Layer 3 of a small transformer language model trained on English Wikipedia (10 layers, counted from 0, width 96).
Take only the direct path to the model's output, skipping the later layers: a vector added to the residual stream pushes a token's score in proportion to its dot product with that token's output vector.

Output vectors of the tokens that the questions are about. A number n stands for n times 0.017.
"larg": -28 -7 -10 22 -34 -31 -3 -12 34 -34 -3 22 -24 -55 -55 5 -53 50 53 -6 2 23 -5 17 -29 -22 5 5 0 19 8 20 -19 6 6 -2 -43 6 32 -40 -23 -21 28 5 13 -8 16 -17 54 -45 20 30 23 -14 -27 1 -3 -19 -2 -13 23 2 29 -7 7 34 17 -1 -43 -17 0 26 39 15 25 -27 -10 -24 28 -24 -32 8 -41 34 -33 -1 68 50 10 13 -36 4 11 -5 19 20
"Stre": 12 -14 -15 -14 -6 45 6 16 -35 -25 3 4 -26 -34 -14 8 6 18 19 13 -20 13 38 -21 30 -47 -17 10 56 -1 58 16 -35 19 45 -20 -36 -63 2 17 -25 -46 20 11 30 4 17 11 -6 -19 14 13 11 -30 -6 14 8 -35 11 -48 1 -6 -21 -48 42 5 -17 -15 -10 14 13 6 -40 -17 -3 25 -19 -40 26 -24 33 26 6 -56 3 19 49 26 -37 28 -4 7 -15 68 -4 19
"000 ": -17 0 12 47 -1 -2 4 -11 -19 5 -4 -5 -12 -44 15 6 -37 -11 43 2 -8 7 5 23 -13 -50 3 12 -46 -14 8 -1 31 -8 23 16 -45 -56 -13 14 -50 -24 10 41 -8 -17 30 15 36 -20 -8 -17 32 -56 -22 11 44 -7 -36 -11 -17 -19 33 16 8 59 20 32 -19 30 31 -6 -1 -18 -20 -27 -30 10 41 -17 4 57 -66 -4 30 -20 36 43 -18 11 5 43 -20 -19 -7 19
"fied ": -21 -19 -40 23 7 4 -3 -38 -32 -12 -9 -5 12 -15 10 -29 16 -13 5 -20 16 -14 12 30 -10 -24 32 10 6 28 6 21 -19 13 -6 -34 -42 4 -26 -40 -10 2 47 18 -42 4 8 -5 -19 18 63 13 -15 2 9 22 42 -42 -33 3 55 22 -23 -20 9 -25 29 47 3 27 29 -50 -8 54 -10 -14 -1 0 -10 -34 4 13 2 8 -54 -19 89 19 18 -7 -14 -23 18 -18 2 17
"ren": 46 4 -19 22 -1 22 -4 11 -24 9 -1 6 24 -54 -25 -11 17 28 27 -12 -12 45 -13 33 29 20 2 -6 12 30 15 10 -26 31 -28 -1 -36 -22 -3 3 -19 -34 -56 -41 33 -12 10 -9 33 14 18 4 13 4 -25 2 1 4 19 -22 -42 17 12 0 40 8 5 11 3 -4 -24 1 0 44 41 -8 -27 -41 -14 -13 10 -7 -17 -1 -3 -16 2 -6 -34 -7 -18 -14 16 -2 -11 12
"ently ": 44 2 16 6 33 -24 -9 -10 -38 9 -8 -15 21 -13 -46 8 -4 36 8 -1 0 20 -1 -37 13 -50 11 6 -31 31 55 17 -9 -23 47 -28 11 -20 52 -20 5 -19 37 -16 -30 -30 -20 17 43 35 7 -5 -9 10 -55 49 63 -24 -15 -52 26 4 32 43 2 31 -2 10 -10 -37 2 -57 -20 32 19 -60 15 -41 0 -44 -24 -5 18 31 -30 26 21 14 -27 14 -50 -6 5 33 -2 -15
"Reg": -11 -37 -22 -2 -26 5 1 -19 14 -54 -7 26 -23 -23 18 -49 -17 19 -15 -3 16 30 19 -37 0 -17 -32 7 43 -19 23 22 -11 30 25 9 1 -36 20 -5 -17 -26 37 -12 10 8 -13 -35 -16 -34 38 0 36 5 -1 2 -2 -18 18 -16 8 8 11 -25 1 -2 -22 6 14 30 -18 -14 19 6 2 4 12 25 7 -2 -32 36 33 -22 13 14 19 20 2 41 -8 0 -34 34 11 -24
"ourn": -7 12 -10 12 -51 23 6 -3 -27 -22 0 29 -30 -49 2 12 -32 -12 44 -23 22 -15 -12 -2 -10 -34 13 1 -13 15 12 14 31 18 -12 -9 -30 31 -19 -8 -33 -47 23 25 11 26 -34 15 -4 20 9 30 11 2 10 17 60 -8 -21 36 28 13 15 -9 -38 8 -12 30 13 -21 -36 -36 -34 27 11 3 24 -8 -9 -3 -22 -11 -48 19 -10 -17 -7 40 24 27 32 6 4 17 -18 -22
"ican ": -34 6 21 35 -21 -2 -3 -35 -4 5 -5 12 50 4 -23 6 -34 23 -3 -26 9 -16 -33 -51 43 9 6 43 -36 9 13 -2 -59 -2 67 -39 0 3 -18 -9 2 -15 58 -21 -3 56 50 -9 -64 -21 18 -6 37 -25 -14 40 43 -47 -31 12 -5 -10 5 23 -14 14 -13 -27 -14 40 -37 -36 -27 72 22 25 25 13 14 11 -10 25 -26 -4 -45 42 -4 22 -17 -10 -19 21 -14 9 -13 -4
"name ": 13 0 3 33 8 36 -11 -22 30 9 -6 -23 -1 -33 25 64 -33 18 -1 -4 -25 41 -3 -18 -24 -47 -11 8 -20 -1 -20 23 12 -71 -6 -27 -51 -15 10 -93 45 46 -36 10 34 22 9 -14 -39 -32 66 43 -3 7 -9 -9 -6 -50 4 -24 21 43 28 -16 0 62 20 -14 -21 21 21 50 13 -2 31 26 35 -10 55 -11 -58 26 -37 -18 -63 12 27 31 3 -17 -41 14 -65 13 -20 10
"é": 33 -16 -10 -1 -25 24 -7 -6 -10 27 1 -10 -2 -15 -25 5 -28 -23 -1 1 5 1 -19 -32 7 2 -31 11 2 2 -23 -26 -7 -9 -5 -43 -2 20 -13 8 43 19 -4 10 17 16 -5 1 19 11 -20 25 -1 21 -15 37 23 7 -10 9 21 4 -14 -14 -31 -3 14 2 -6 1 -20 10 10 45 -5 10 14 34 -14 4 10 3 -15 19 -17 -3 -8 -25 28 4 6 15 -13 -10 -12 -5
"ce ": -47 21 2 37 15 -1 -13 21 10 29 -2 19 14 29 -26 18 -34 8 68 -16 -5 31 -34 66 -77 27 -8 2 22 10 13 32 23 34 28 -26 -1 9 6 -32 1 -20 -49 6 0 29 -6 9 -33 11 0 -6 18 -36 17 25 36 -55 1 -36 -10 -5 7 31 -30 -1 -1 37 29 14 -23 -37 -40 -6 -21 -11 16 -10 15 -3 10 22 18 -12 -11 -39 23 1 -14 -10 -44 -56 7 -3 1 -27
"Cup ": -58 7 -19 33 31 40 -9 -61 -11 -6 -9 3 71 -2 -2 0 -9 5 -12 3 -2 34 -35 -56 3 -19 -12 -8 39 13 26 -2 -21 -39 30 -2 -38 -60 19 -6 -42 -34 -27 -2 64 32 36 18 13 51 24 -13 24 -50 5 11 8 -40 -25 -18 59 -7 55 15 -7 -4 10 -27 9 13 10 -5 0 -1 2 -43 -27 -13 49 -27 -45 66 23 -13 -7 -12 27 -7 -8 0 8 37 -47 40 -32 15
"ek ": -45 33 -19 6 12 -4 -6 6 26 -6 1 13 24 8 3 -23 -22 28 -4 -31 6 -8 14 -9 41 20 -14 -5 35 -5 17 24 15 -37 -35 -25 40 -12 16 -40 -42 -37 -58 3 -24 24 16 -2 -19 35 -22 57 23 -6 -3 22 52 6 -28 11 22 -12 46 1 -23 -28 -29 -19 -3 4 -7 -4 -2 3 10 4 3 11 3 0 -12 62 -33 -15 43 -4 -6 5 -37 -1 -30 4 -8 11 -3 1
"years ": 5 5 -30 13 29 21 -18 -25 7 -35 -2 5 38 -29 20 -5 -76 -14 -15 7 -18 -13 9 3 -27 23 17 31 -28 17 12 15 -41 8 -14 27 -48 -20 15 -9 4 -56 -15 88 27 39 40 30 18 -31 27 -17 -46 -52 -39 4 -4 -47 -18 9 8 12 4 -75 39 72 33 -10 -2 16 9 -38 -22 0 52 53 35 -47 5 -26 4 -16 -33 -46 -35 57 40 25 1 -6 -34 56 9 9 10 17
"team": -32 33 -12 0 -6 65 -5 -49 -40 -2 -4 34 46 14 51 39 8 -3 -4 -5 -1 5 -15 -4 -4 23 -9 0 9 29 14 -10 -20 -25 12 21 -68 -38 8 -41 -7 5 29 -35 35 -10 32 26 7 -50 28 -34 57 -31 10 -14 4 -47 -30 -11 29 35 14 10 -61 18 8 3 -20 -14 -5 -17 15 66 -18 18 28 -34 13 -45 -9 12 -47 2 -7 7 51 -5 -13 17 -39 27 -24 15 -4 -2
"ate ": 3 39 -10 -16 -11 -28 -1 10 -29 2 -5 13 -2 33 -24 39 -10 -9 -3 1 2 -20 -21 -4 34 -21 -18 -15 -6 19 13 -14 -15 -38 1 4 -26 21 8 -43 -17 -24 4 -14 -17 33 0 -4 56 14 -10 -12 -15 28 6 28 32 -14 18 -15 -14 -40 6 -7 32 34 4 75 4 22 -33 -28 -40 12 7 8 12 20 16 38 6 -34 -20 12 -18 -37 -3 1 21 -16 -35 0 21 81 -1 -36
"– ": -46 11 -30 -9 43 -18 4 8 -7 -57 3 -10 23 26 25 -5 53 9 24 8 11 -15 2 -65 -4 -10 -3 25 -18 9 -5 -18 2 -18 34 34 13 -14 -9 8 -58 -46 -7 -8 29 11 -4 23 -9 8 12 -35 10 -4 30 4 5 25 1 -1 -10 19 -23 -2 -30 6 -21 -5 -29 48 25 -10 -11 26 26 38 -31 -19 6 24 11 -1 -25 -36 28 15 36 -3 -37 25 -55 -18 30 -2 -3 10
"ations ": -30 0 -7 -8 4 -2 -10 -6 -45 4 -10 -37 23 -12 -12 26 -35 1 -1 12 -5 -35 -35 -55 9 -17 -16 16 25 27 10 -6 25 21 42 20 1 12 16 -23 32 -37 -8 26 -5 16 18 -10 37 -29 11 16 5 16 20 28 60 -38 2 30 -17 -29 21 -1 -21 24 8 31 -5 34 -17 -70 -33 -11 -9 -10 -15 -10 -23 1 30 -18 -14 10 8 -10 2 -6 3 34 -10 -12 38 17 -42 46
"centur": 19 63 -53 13 -6 52 -6 -25 35 -31 -2 76 17 -31 -83 4 9 -37 35 -3 16 -34 10 -13 5 -44 39 7 3 6 22 17 -20 38 -13 5 -92 -46 15 12 -78 -78 38 37 -61 -29 -30 -25 34 -43 49 55 1 -30 -24 6 5 -44 -35 49 23 -16 21 -43 45 36 46 -18 -35 11 6 1 -20 54 30 31 22 -77 36 -42 -7 81 -37 -71 -54 5 72 62 35 65 -19 -13 2 -51 4 39
"ter ": 55 5 -10 32 -20 3 -6 21 32 26 0 4 46 6 41 -18 -19 10 -20 -1 -12 51 -34 21 23 -33 2 -7 -43 14 -44 15 6 60 8 -13 -25 -33 -2 -35 38 -24 -9 44 11 -44 -10 -39 -36 29 1 -8 -8 10 6 1 48 -13 -29 -11 -32 28 -3 4 23 -20 2 14 -24 23 6 -4 19 -34 11 3 -18 4 -19 6 -4 35 -26 6 -14 24 16 3 -33 18 -58 -29 19 36 -25 -18
"them ": -20 32 6 2 76 42 -1 -47 -22 -38 -4 -28 41 53 -18 -41 -81 20 41 -9 8 21 -8 -22 -4 -90 57 -48 -30 14 -7 11 -25 11 7 34 -20 -24 -36 14 -60 7 46 -26 -14 64 10 -11 -3 -27 48 39 -19 -16 13 9 13 -24 -38 10 34 -3 71 19 -1 67 33 -5 2 3 17 1 -17 -55 -5 1 5 -1 -9 -62 8 -18 -91 10 -36 -14 64 -11 -38 48 -1 18 47 8 5 16
"which ": -3 62 -6 13 29 63 1 -18 11 -7 2 24 41 -26 -38 53 -58 -7 29 6 -10 11 32 3 -13 -66 -9 16 -15 18 11 12 -24 11 39 14 5 11 -6 20 5 -56 -14 -49 -30 63 -2 -54 -7 -49 62 38 16 15 -67 -11 -6 -7 -61 -24 78 52 -3 15 9 -29 15 -18 -34 -11 13 -53 -15 -10 -3 -17 -17 24 -5 -6 -15 -27 1 -5 27 -27 77 3 25 52 -11 -63 -20 2 -18 25
"]": 24 -12 -7 7 -10 -11 -24 0 1 -26 -1 24 44 9 -23 -15 15 -8 -12 -45 -15 -37 -8 -25 -38 -8 -3 -19 -44 -6 -16 -1 31 12 32 -35 -26 -7 40 -22 -61 14 20 10 7 5 -13 16 3 -9 38 -20 24 -9 -17 24 17 -16 -18 -26 26 36 6 18 3 -25 63 63 -11 36 8 1 -7 20 2 17 11 -20 13 -9 19 11 -14 19 4 25 13 12 -77 -17 26 24 -14 -26 17 3
"h ": -30 50 12 51 49 -27 -11 2 -6 -23 -5 14 5 7 7 -5 -38 13 0 -11 -3 -14 -17 33 11 10 27 -49 14 -27 4 -1 11 15 14 30 49 0 -31 -14 10 -19 -8 30 -41 -21 -3 -25 -21 40 -9 25 -38 -21 17 -1 31 27 21 -14 42 -12 -2 9 3 -48 9 0 5 -4 29 -32 -8 8 9 19 18 -17 17 -26 6 0 -19 -20 -10 -7 -11 -15 -14 -4 -23 30 -21 -44 12 26
"|---|": 7 34 24 14 -9 34 -4 4 -8 -45 -9 8 -26 -49 -14 -14 12 -7 3 10 -18 8 -36 -36 11 20 11 -27 -32 41 15 -29 22 -11 25 15 10 -27 36 -1 -60 -40 25 34 -4 -20 -4 9 19 15 30 50 -24 -28 7 32 36 -44 -43 24 -17 -10 7 -14 25 21 14 -8 28 -9 -6 -4 -34 48 21 -5 23 -17 30 14 -11 31 -31 -4 -14 -1 23 9 -43 -4 -20 15 -38 -4 24 -16
"ew ": -5 36 1 18 27 -5 5 9 -47 12 -14 21 -46 -65 7 -12 -31 -12 -7 -26 36 -9 19 -6 -21 -16 26 10 25 12 17 0 -30 42 8 10 -6 -6 -28 -70 -47 -19 -7 23 7 34 -19 -39 -1 3 11 31 -17 -27 -33 -3 58 38 2 -15 27 -17 33 -57 33 0 39 -5 -13 27 -17 36 -34 31 -5 5 7 34 1 -25 1 -24 -32 21 22 -6 -4 10 16 11 -50 27 4 43 -27 28
"ple ": 8 10 45 50 26 7 -1 1 42 -50 3 1 25 -10 4 12 -29 57 17 -25 21 -16 40 28 -6 -76 -27 -22 17 -1 20 -14 -50 -12 -22 -23 -36 -6 -2 -16 18 -33 4 10 7 1 -4 -2 -31 12 4 -2 -38 -95 10 35 45 7 -21 -2 -3 11 10 4 -9 -28 -5 52 -7 -20 26 -47 10 8 -3 14 -12 15 55 -4 -37 10 -17 19 -6 13 45 4 8 32 0 -41 -2 -24 -9 21
"grou": -21 6 -11 -8 -19 -12 -3 -53 27 -18 -4 -12 30 7 16 7 1 48 -26 0 28 23 33 22 -33 -30 -1 9 17 18 -26 35 -26 10 -5 38 -69 0 19 -11 3 -8 28 -14 -16 -12 15 -10 25 -28 21 14 23 -7 -8 -14 3 -18 -37 5 29 21 -4 1 -25 41 17 9 -26 0 -21 -35 -7 44 8 63 -9 -37 9 -9 -12 -25 -19 -22 -26 2 69 17 8 19 -30 -2 -3 1 -10 -4
"Aw": -29 -6 -31 37 -20 55 -1 -16 -32 -50 -4 20 69 -68 22 -6 -11 47 -14 5 4 -8 3 -64 -15 33 44 21 54 -25 21 -12 8 -66 51 -9 -8 -27 -15 -53 -16 2 -5 -24 49 50 15 -2 -84 23 26 16 21 -12 4 7 3 3 -31 21 50 33 43 -16 -17 -3 33 -2 5 19 -32 -57 -27 20 21 -24 -24 -44 45 -32 -17 3 0 -16 1 -17 15 23 -43 30 5 61 -30 18 -42 48

Each question shows what one neuron of this layer's MLP adds at an activation of 1. A number n stands for n times 0.0056.

n177: -40 -16 -22 37 18 -52 -60 1 -7 13 25 -17 14 -36 5 24 20 17 13 -29 21 4 14 -15 11 16 -17 23 -8 5 14 -9 3 -29 -8 -7 39 -24 32 17 8 16 1 9 -6 15 -31 5 13 24 21 7 24 -30 -24 12 26 3 -4 -10 16 43 7 -2 1 -13 10 33 -16 7 12 21 0 -5 -40 2 -27 19 -26 17 -17 29 -38 -1 -24 5 -18 6 -85 -10 7 -16 -5 -11 19 8
Pushed up most: "]"

n324: 24 -13 3 18 -8 23 9 25 -29 -15 9 12 4 2 42 -4 0 18 51 -22 -45 3 -15 7 18 24 5 -11 9 17 7 11 -32 12 -23 3 -15 -48 5 -25 -21 19 6 9 -32 10 -32 1 56 -16 18 8 45 -21 -15 -36 2 -10 35 -35 -11 15 21 -1 20 -7 -7 -11 2 -5 -8 -22 24 58 10 4 -36 -27 -63 14 28 31 -14 6 17 -22 -46 33 9 -35 -1 20 19 -29 14 -50
Pushed up most: "ren"

n23: -27 -33 27 -19 -11 27 -40 -13 8 35 7 50 38 -15 42 -40 21 26 0 -35 -23 22 -26 -18 -8 32 -9 1 -29 31 -5 -27 9 -16 -14 1 -1 13 12 13 42 6 18 -8 1 -1 -26 14 -8 19 25 10 15 18 -25 -45 48 -50 -17 -14 3 23 -6 0 -31 -36 8 21 -10 -13 28 -3 13 11 9 -35 -22 10 -13 -12 21 2 -7 -22 40 -6 33 33 -33 9 -27 -13 -41 52 -7 -2
Pushed up most: "team"

n9: -5 -28 -19 23 12 -15 -39 10 -43 -4 14 5 -5 7 -12 25 14 -2 21 -2 12 -5 2 -29 14 8 -8 3 -9 -12 4 -4 -12 -15 -5 33 -9 -4 26 -1 40 -52 -21 14 -14 19 0 -18 41 -10 -19 26 9 -10 -4 -3 67 -9 -27 43 -16 -15 23 -6 10 -4 11 17 16 9 -33 -48 -4 -8 0 6 13 0 2 22 -10 35 -29 20 33 1 -13 -33 15 -48 12 -2 -5 -3 32 -10
Which of these tokens does it push down most? "name "

n7: 21 -8 -1 -16 14 -28 24 7 -66 -40 47 23 3 -6 -15 5 -6 19 5 3 -9 -12 -4 -2 -5 -1 12 3 32 8 0 14 14 -11 -15 -8 -47 4 19 -5 18 -28 -12 18 -33 0 12 5 -11 14 14 36 -3 20 18 -25 -12 -20 28 -27 -16 10 3 5 -8 29 32 -33 -7 4 18 31 46 -11 -55 -34 -12 49 2 -19 30 -12 -17 31 -9 -10 -7 -15 -22 31 1 -1 17 -33 34 -11
Which two tokens does it push up most, strongest first? "them ", "larg"

n62: 1 -33 -17 -19 2 -22 16 -29 -19 9 2 -24 20 11 -14 9 -13 3 16 23 36 12 2 3 -29 -13 -34 -46 -27 -24 9 23 -31 1 27 22 -10 15 -14 -22 -12 -1 3 5 3 21 8 8 5 7 -27 -22 13 6 -34 -11 31 -8 10 -8 16 1 -5 2 24 -13 -16 18 -51 4 32 -11 7 -1 35 19 -13 -7 31 32 -19 43 21 7 15 9 -31 -3 -8 4 -24 3 29 16 1 35
Which of these tokens does it push down most? "|---|"

n297: 20 7 -6 4 -8 -22 -7 -63 2 -2 -12 7 -1 24 5 4 18 -2 8 8 -2 9 -4 -25 -12 -1 15 16 6 28 -10 23 -27 12 1 -19 0 -35 12 -3 -21 1 -4 -22 39 19 3 3 17 -10 -14 17 -14 -8 5 20 -15 3 -10 1 -4 -21 -5 -45 -6 5 3 21 -25 23 2 4 0 1 0 -12 -13 3 -8 19 12 -4 -27 11 -2 -2 14 21 6 -4 3 14 11 11 10 16
Which of these tokens does it push down most? "h "

n202: 13 44 -20 -2 -5 0 -12 41 -5 6 17 16 21 -14 4 17 -15 -3 -20 -53 -25 33 5 -2 23 -34 15 -52 -36 16 17 -21 6 13 -20 -37 -43 -21 6 11 -61 -12 8 -8 31 8 4 1 -29 -11 17 9 -8 9 26 20 33 22 34 -28 23 24 16 6 -22 4 -15 23 -5 -25 2 -4 28 10 -14 24 4 -31 -31 -25 40 -4 -19 -24 -18 40 38 -14 -30 9 4 -21 -12 44 9 -4
Pushed up most: "them "

n141: -17 32 6 10 -12 18 0 16 4 -17 8 29 -12 6 18 -3 -17 -21 7 -37 -14 36 -32 3 -21 -6 -12 -15 -21 17 18 -22 -22 24 -1 -12 -10 -27 -28 -22 -35 -13 13 4 30 -2 3 6 -15 4 -21 1 -4 2 22 18 38 1 -24 18 27 24 4 2 2 -14 13 25 -55 3 -19 -12 13 10 -23 16 29 -40 16 -24 -1 11 -34 -37 26 13 30 37 26 17 -2 3 -7 17 10 4
Which three tokens does it push up most, strongest first? "centur", "team", "ourn"

n82: 1 5 10 -23 42 -10 -14 26 17 25 7 5 3 -27 -42 -5 7 5 -9 -3 63 -34 -5 -34 -10 18 32 36 -15 -5 23 45 -1 8 -8 -24 -7 1 10 5 -41 17 -23 -26 3 -6 39 19 64 41 -6 -6 -33 -57 17 -27 13 11 -21 -35 -24 -7 -33 2 -11 -4 12 42 -3 17 12 -15 3 14 30 1 -22 -5 -26 14 -15 -16 4 -22 0 -10 23 -29 10 28 -32 -22 39 19 -10 5
Pushed up most: "– "

n12: 6 35 -4 22 -21 0 20 14 11 -12 2 4 -12 15 -32 8 -2 35 -4 11 3 -2 -11 3 8 -17 -7 2 -12 3 -4 16 -22 11 5 -8 29 -23 37 -9 -13 -9 -16 1 3 -1 8 -31 -14 21 8 -23 1 -14 21 -27 -32 14 32 15 -23 10 -8 -21 -10 0 -2 -28 -31 8 -42 21 -24 -36 -17 -14 -8 34 -6 44 8 16 31 25 -2 40 -1 8 40 -30 -21 13 -4 34 -2 -13
Which of these tokens does it push down most? "fied "

n101: -17 30 39 21 24 -36 15 -4 -31 -37 -14 -8 16 -18 26 18 -7 2 3 -24 -27 17 28 -2 4 -13 22 -10 -27 -21 -4 -17 -4 -1 -30 -23 16 21 2 -1 -15 -22 -6 7 20 5 -12 5 12 22 -34 -12 11 -3 14 30 42 -47 20 14 -27 -5 26 -7 -3 16 15 -18 -7 15 -6 -28 4 -3 30 1 -16 -26 -2 9 28 6 -49 -34 -3 1 4 67 5 17 -14 -3 -22 -9 11 68
Which three tokens does it push up most, strongest first? "000 ", "years ", "centur"

n145: -19 -3 -8 -28 -12 -10 -11 -18 -31 9 -39 14 10 -29 15 -11 -8 -30 10 15 -11 17 -1 27 11 8 -13 10 35 10 26 -8 12 -17 -5 -20 18 39 12 18 26 3 -12 14 -8 0 -12 -2 -23 -5 33 13 6 4 18 -11 -44 -20 4 -10 -19 53 25 -31 -1 18 4 5 -15 1 18 3 45 -12 -19 6 -36 -10 -7 -30 -19 9 -4 -20 15 -17 19 -29 -41 21 38 8 16 47 19 -13
Which of these tokens does it push down most? "ican "

n135: 4 -17 14 8 -1 -7 34 -12 26 -31 -11 -2 -5 -18 51 26 -23 30 -2 -44 5 -10 19 -24 -42 -2 17 18 -27 14 -12 15 6 -18 -6 29 -13 -5 -10 8 6 -16 -5 40 -11 2 10 14 12 -8 -11 21 29 -26 34 8 -5 -6 12 -14 11 5 2 -11 -11 6 -12 2 3 -24 18 -16 15 -4 -7 4 16 3 -34 3 28 11 -39 -11 -11 2 2 26 -25 -60 20 14 -29 5 33 -15
Pushed up most: "years "

n123: 32 52 41 -16 -15 -5 -4 16 -31 20 51 5 -9 -39 -5 -11 -4 -1 -35 25 -32 -31 32 -11 -17 0 -5 -25 16 -17 -34 22 -9 1 -7 -3 30 4 -49 11 36 26 -26 -1 6 7 -15 14 -5 -28 18 25 32 10 -13 -31 9 41 -42 22 3 -36 1 32 -12 -23 -8 11 6 3 -41 11 34 8 2 -3 40 -51 9 34 2 -13 -28 36 -73 7 -29 -6 -8 -9 15 -10 -1 -10 37 49
Which two tokens does it push up most, strongest first? "é", "h "

n282: -22 24 -15 25 -2 25 24 59 -3 -9 -23 -42 21 4 -17 3 -19 -13 6 1 52 -8 -6 21 7 -39 -7 16 -23 -23 34 -9 -32 1 -1 -3 -14 -1 -38 -15 -6 -6 15 -18 -15 -21 27 10 -9 13 -16 8 15 -35 -12 10 8 15 0 17 -11 29 2 -4 -16 -13 8 40 -26 13 -29 11 46 -13 -23 2 -32 -21 12 0 14 39 -3 -13 16 1 6 -23 22 11 -30 -10 12 8 -16 42
Which of these tokens does it push down most? "|---|"

n238: 38 -14 -4 25 15 11 -42 -13 27 25 -63 5 10 -7 -14 13 10 -11 1 -55 29 9 -23 7 -26 -1 -7 -16 -1 22 -8 -38 20 7 -33 -22 -42 22 15 5 -8 30 -7 11 -6 -28 38 -12 11 11 -34 2 -14 -4 -15 36 25 -9 30 -8 16 -36 12 -6 38 -22 -1 26 34 15 -4 1 -34 -8 -16 14 7 17 -6 29 23 -19 7 11 8 -15 10 11 -2 -21 3 -15 -8 3 -19 12
Which of these tokens does it push down most? "– "

n44: 21 12 -8 -15 -22 -12 6 29 18 14 -26 7 -16 -9 21 1 -33 11 1 -7 -5 11 8 -7 -2 15 11 60 4 -12 0 -23 21 -8 20 25 22 -4 13 -8 -20 36 -4 -26 -7 -25 26 43 7 -10 -7 -1 -28 10 17 12 41 -20 -5 -17 -22 20 5 -25 -1 23 -19 -19 -16 -27 -7 -19 3 20 -4 -23 20 21 14 -46 -17 -32 -10 -46 14 -49 18 -38 -22 35 27 -12 -8 27 22 53
Pushed up most: "Aw"

n87: 22 3 6 -22 12 16 -35 -16 -10 33 -32 -15 23 -5 -9 22 3 -1 -29 -13 -8 16 0 10 -4 9 -22 8 -13 23 11 4 1 14 -32 24 -4 -15 -8 3 -16 -1 -16 -11 -4 -20 -18 -13 28 1 14 -9 -2 46 -44 14 11 -9 33 -10 0 -7 3 25 19 2 -6 -19 -10 19 30 36 32 9 17 -9 -8 -11 -4 -6 -14 10 22 12 -35 11 5 -25 -26 1 -15 -19 40 2 -14 -3
Which of these tokens does it push down most? "Aw"

n99: 27 14 -5 13 -8 20 7 12 -6 4 8 30 13 -17 -11 12 5 -18 3 -3 27 21 -15 -6 -8 21 -2 18 20 2 8 -13 -34 -18 -25 0 8 26 -16 -30 -1 -16 -4 8 -50 -6 19 14 -32 -2 24 8 -16 -16 2 26 18 18 16 -22 10 -7 0 -13 -1 -2 1 7 -5 -5 28 25 -30 28 -21 3 -9 13 27 15 -2 -27 -15 38 11 -13 -24 -50 -3 -30 -6 -8 -6 0 -19 26
Pushed up most: "ew "

n253: 33 -4 -28 -17 1 0 -19 -40 6 -9 36 -26 -19 7 27 35 -24 -73 -25 6 -2 -10 14 -24 9 -2 -24 36 21 -42 -23 19 9 21 12 -43 22 -24 12 5 4 -13 0 3 28 29 -11 -2 34 13 -21 51 15 43 -18 -9 -10 -25 1 12 24 12 -8 -15 -39 -36 -4 -32 13 -10 -5 33 28 1 -6 10 -8 -6 -22 51 65 42 -6 23 -35 7 -1 -33 5 -12 -5 -21 -16 -2 51 -29
Pushed up most: "é"

n247: -2 8 13 -14 -3 29 2 34 -11 5 -38 9 15 -11 -22 -14 -3 6 -2 -10 19 4 -8 -9 -4 -2 -2 11 2 4 -5 -5 -14 -11 0 -16 -12 21 6 -4 -1 4 -31 -12 -2 3 -13 -31 -33 10 -2 11 30 24 27 31 -22 -10 9 -31 -4 4 -20 -10 -57 8 -23 -5 8 24 2 18 10 6 16 -12 -40 6 38 -7 5 -2 8 32 4 19 -19 27 13 -16 6 40 13 -37 -3 1
Pushed up most: "Aw"

n291: -30 4 17 33 -4 -28 -4 -25 12 -11 -39 13 -21 -3 16 27 -14 7 2 -6 36 18 -21 10 14 9 29 -21 23 -20 -21 27 -28 -11 -5 27 -22 -36 15 -9 -18 34 0 1 -6 30 21 46 17 -14 31 21 -6 -22 -26 21 35 -14 -16 -8 6 0 19 2 9 1 10 15 -50 -5 -6 -4 -1 -24 20 -3 4 -16 38 7 -13 -21 -16 -19 24 -10 4 -5 -32 5 -6 -14 -13 9 -9 34
Which of these tokens does it push down most? "é"

n345: 15 1 15 -19 41 0 29 7 8 16 -14 -13 -8 8 16 14 15 -6 9 -12 -30 2 1 18 -36 -7 -2 15 -1 -11 9 20 1 24 -12 -14 -6 4 -5 18 6 0 7 3 1 -11 -8 -2 -2 -7 -20 -9 27 14 4 -27 1 20 -10 -17 -5 -19 9 -27 -8 -35 1 -10 -18 25 34 -17 4 1 -37 9 4 -40 20 -4 7 -23 12 -12 14 -32 54 8 7 29 0 3 -23 2 -17 -21
Which of these tokens does it push down most? "ican "

n293: -7 9 -22 21 -4 -19 -4 4 -27 -48 -33 -16 37 26 -24 -4 24 -15 19 -32 19 37 11 10 -7 -63 -17 -27 -14 7 27 -2 -13 11 40 -14 -34 -27 -17 -15 -1 2 -1 32 5 8 2 4 -10 8 -10 26 -8 -17 4 28 -1 10 5 -9 -1 11 5 -14 22 -36 -8 28 0 26 25 -10 28 1 -1 -4 15 -8 -22 19 56 18 21 -26 3 16 22 -6 -27 -11 -38 -38 12 32 9 21
Pushed up most: "Stre"

n46: -3 -6 8 42 -8 -33 -17 27 -5 11 47 49 13 -41 4 11 -5 64 -1 3 -28 -21 4 21 -27 -35 -44 -10 -21 -13 -1 -2 35 -5 -28 15 19 6 30 17 -12 1 -32 3 10 15 3 -17 36 -15 24 1 51 26 -12 -45 -53 -21 -8 -26 -5 24 14 32 17 -8 37 -15 -36 8 -14 -23 -8 -26 -25 11 -19 -10 -10 34 -8 -2 1 32 -17 -5 39 16 14 12 24 -15 -8 0 7 -42
Which two tokens does it push up most, strongest first? "which ", "larg"

n310: -4 5 4 -21 -25 0 17 -26 -2 11 13 -36 1 -20 -2 11 21 -16 32 -3 12 -12 15 -8 17 26 1 19 -18 -3 20 -14 -13 4 21 -2 -22 7 21 -1 13 -14 5 1 -12 -5 -11 -3 -37 -10 23 -26 24 -3 24 5 -7 7 -31 -24 -7 13 -16 -3 -18 12 -34 -34 48 30 21 -7 -20 -20 17 -24 -5 6 3 -22 34 28 25 2 5 0 2 14 16 -16 -3 14 -9 1 27 -15
Pushed up most: "ican "

n215: 2 -26 -1 -26 -17 -1 23 -4 -1 34 -32 26 4 -26 -14 15 23 -10 -5 25 19 -4 -29 -9 -25 -6 -6 38 -15 15 23 2 -2 38 -1 -1 6 -25 -2 20 -17 26 17 20 -5 30 5 -33 14 -14 -3 12 -44 5 23 -3 -24 -11 2 12 10 -6 -26 -22 3 -26 -4 26 26 27 3 3 -15 -16 36 -1 -49 -1 -9 -18 0 11 -1 4 -12 -8 10 17 -90 -12 -1 14 3 29 41 12
Which of these tokens does it push down most? "ple "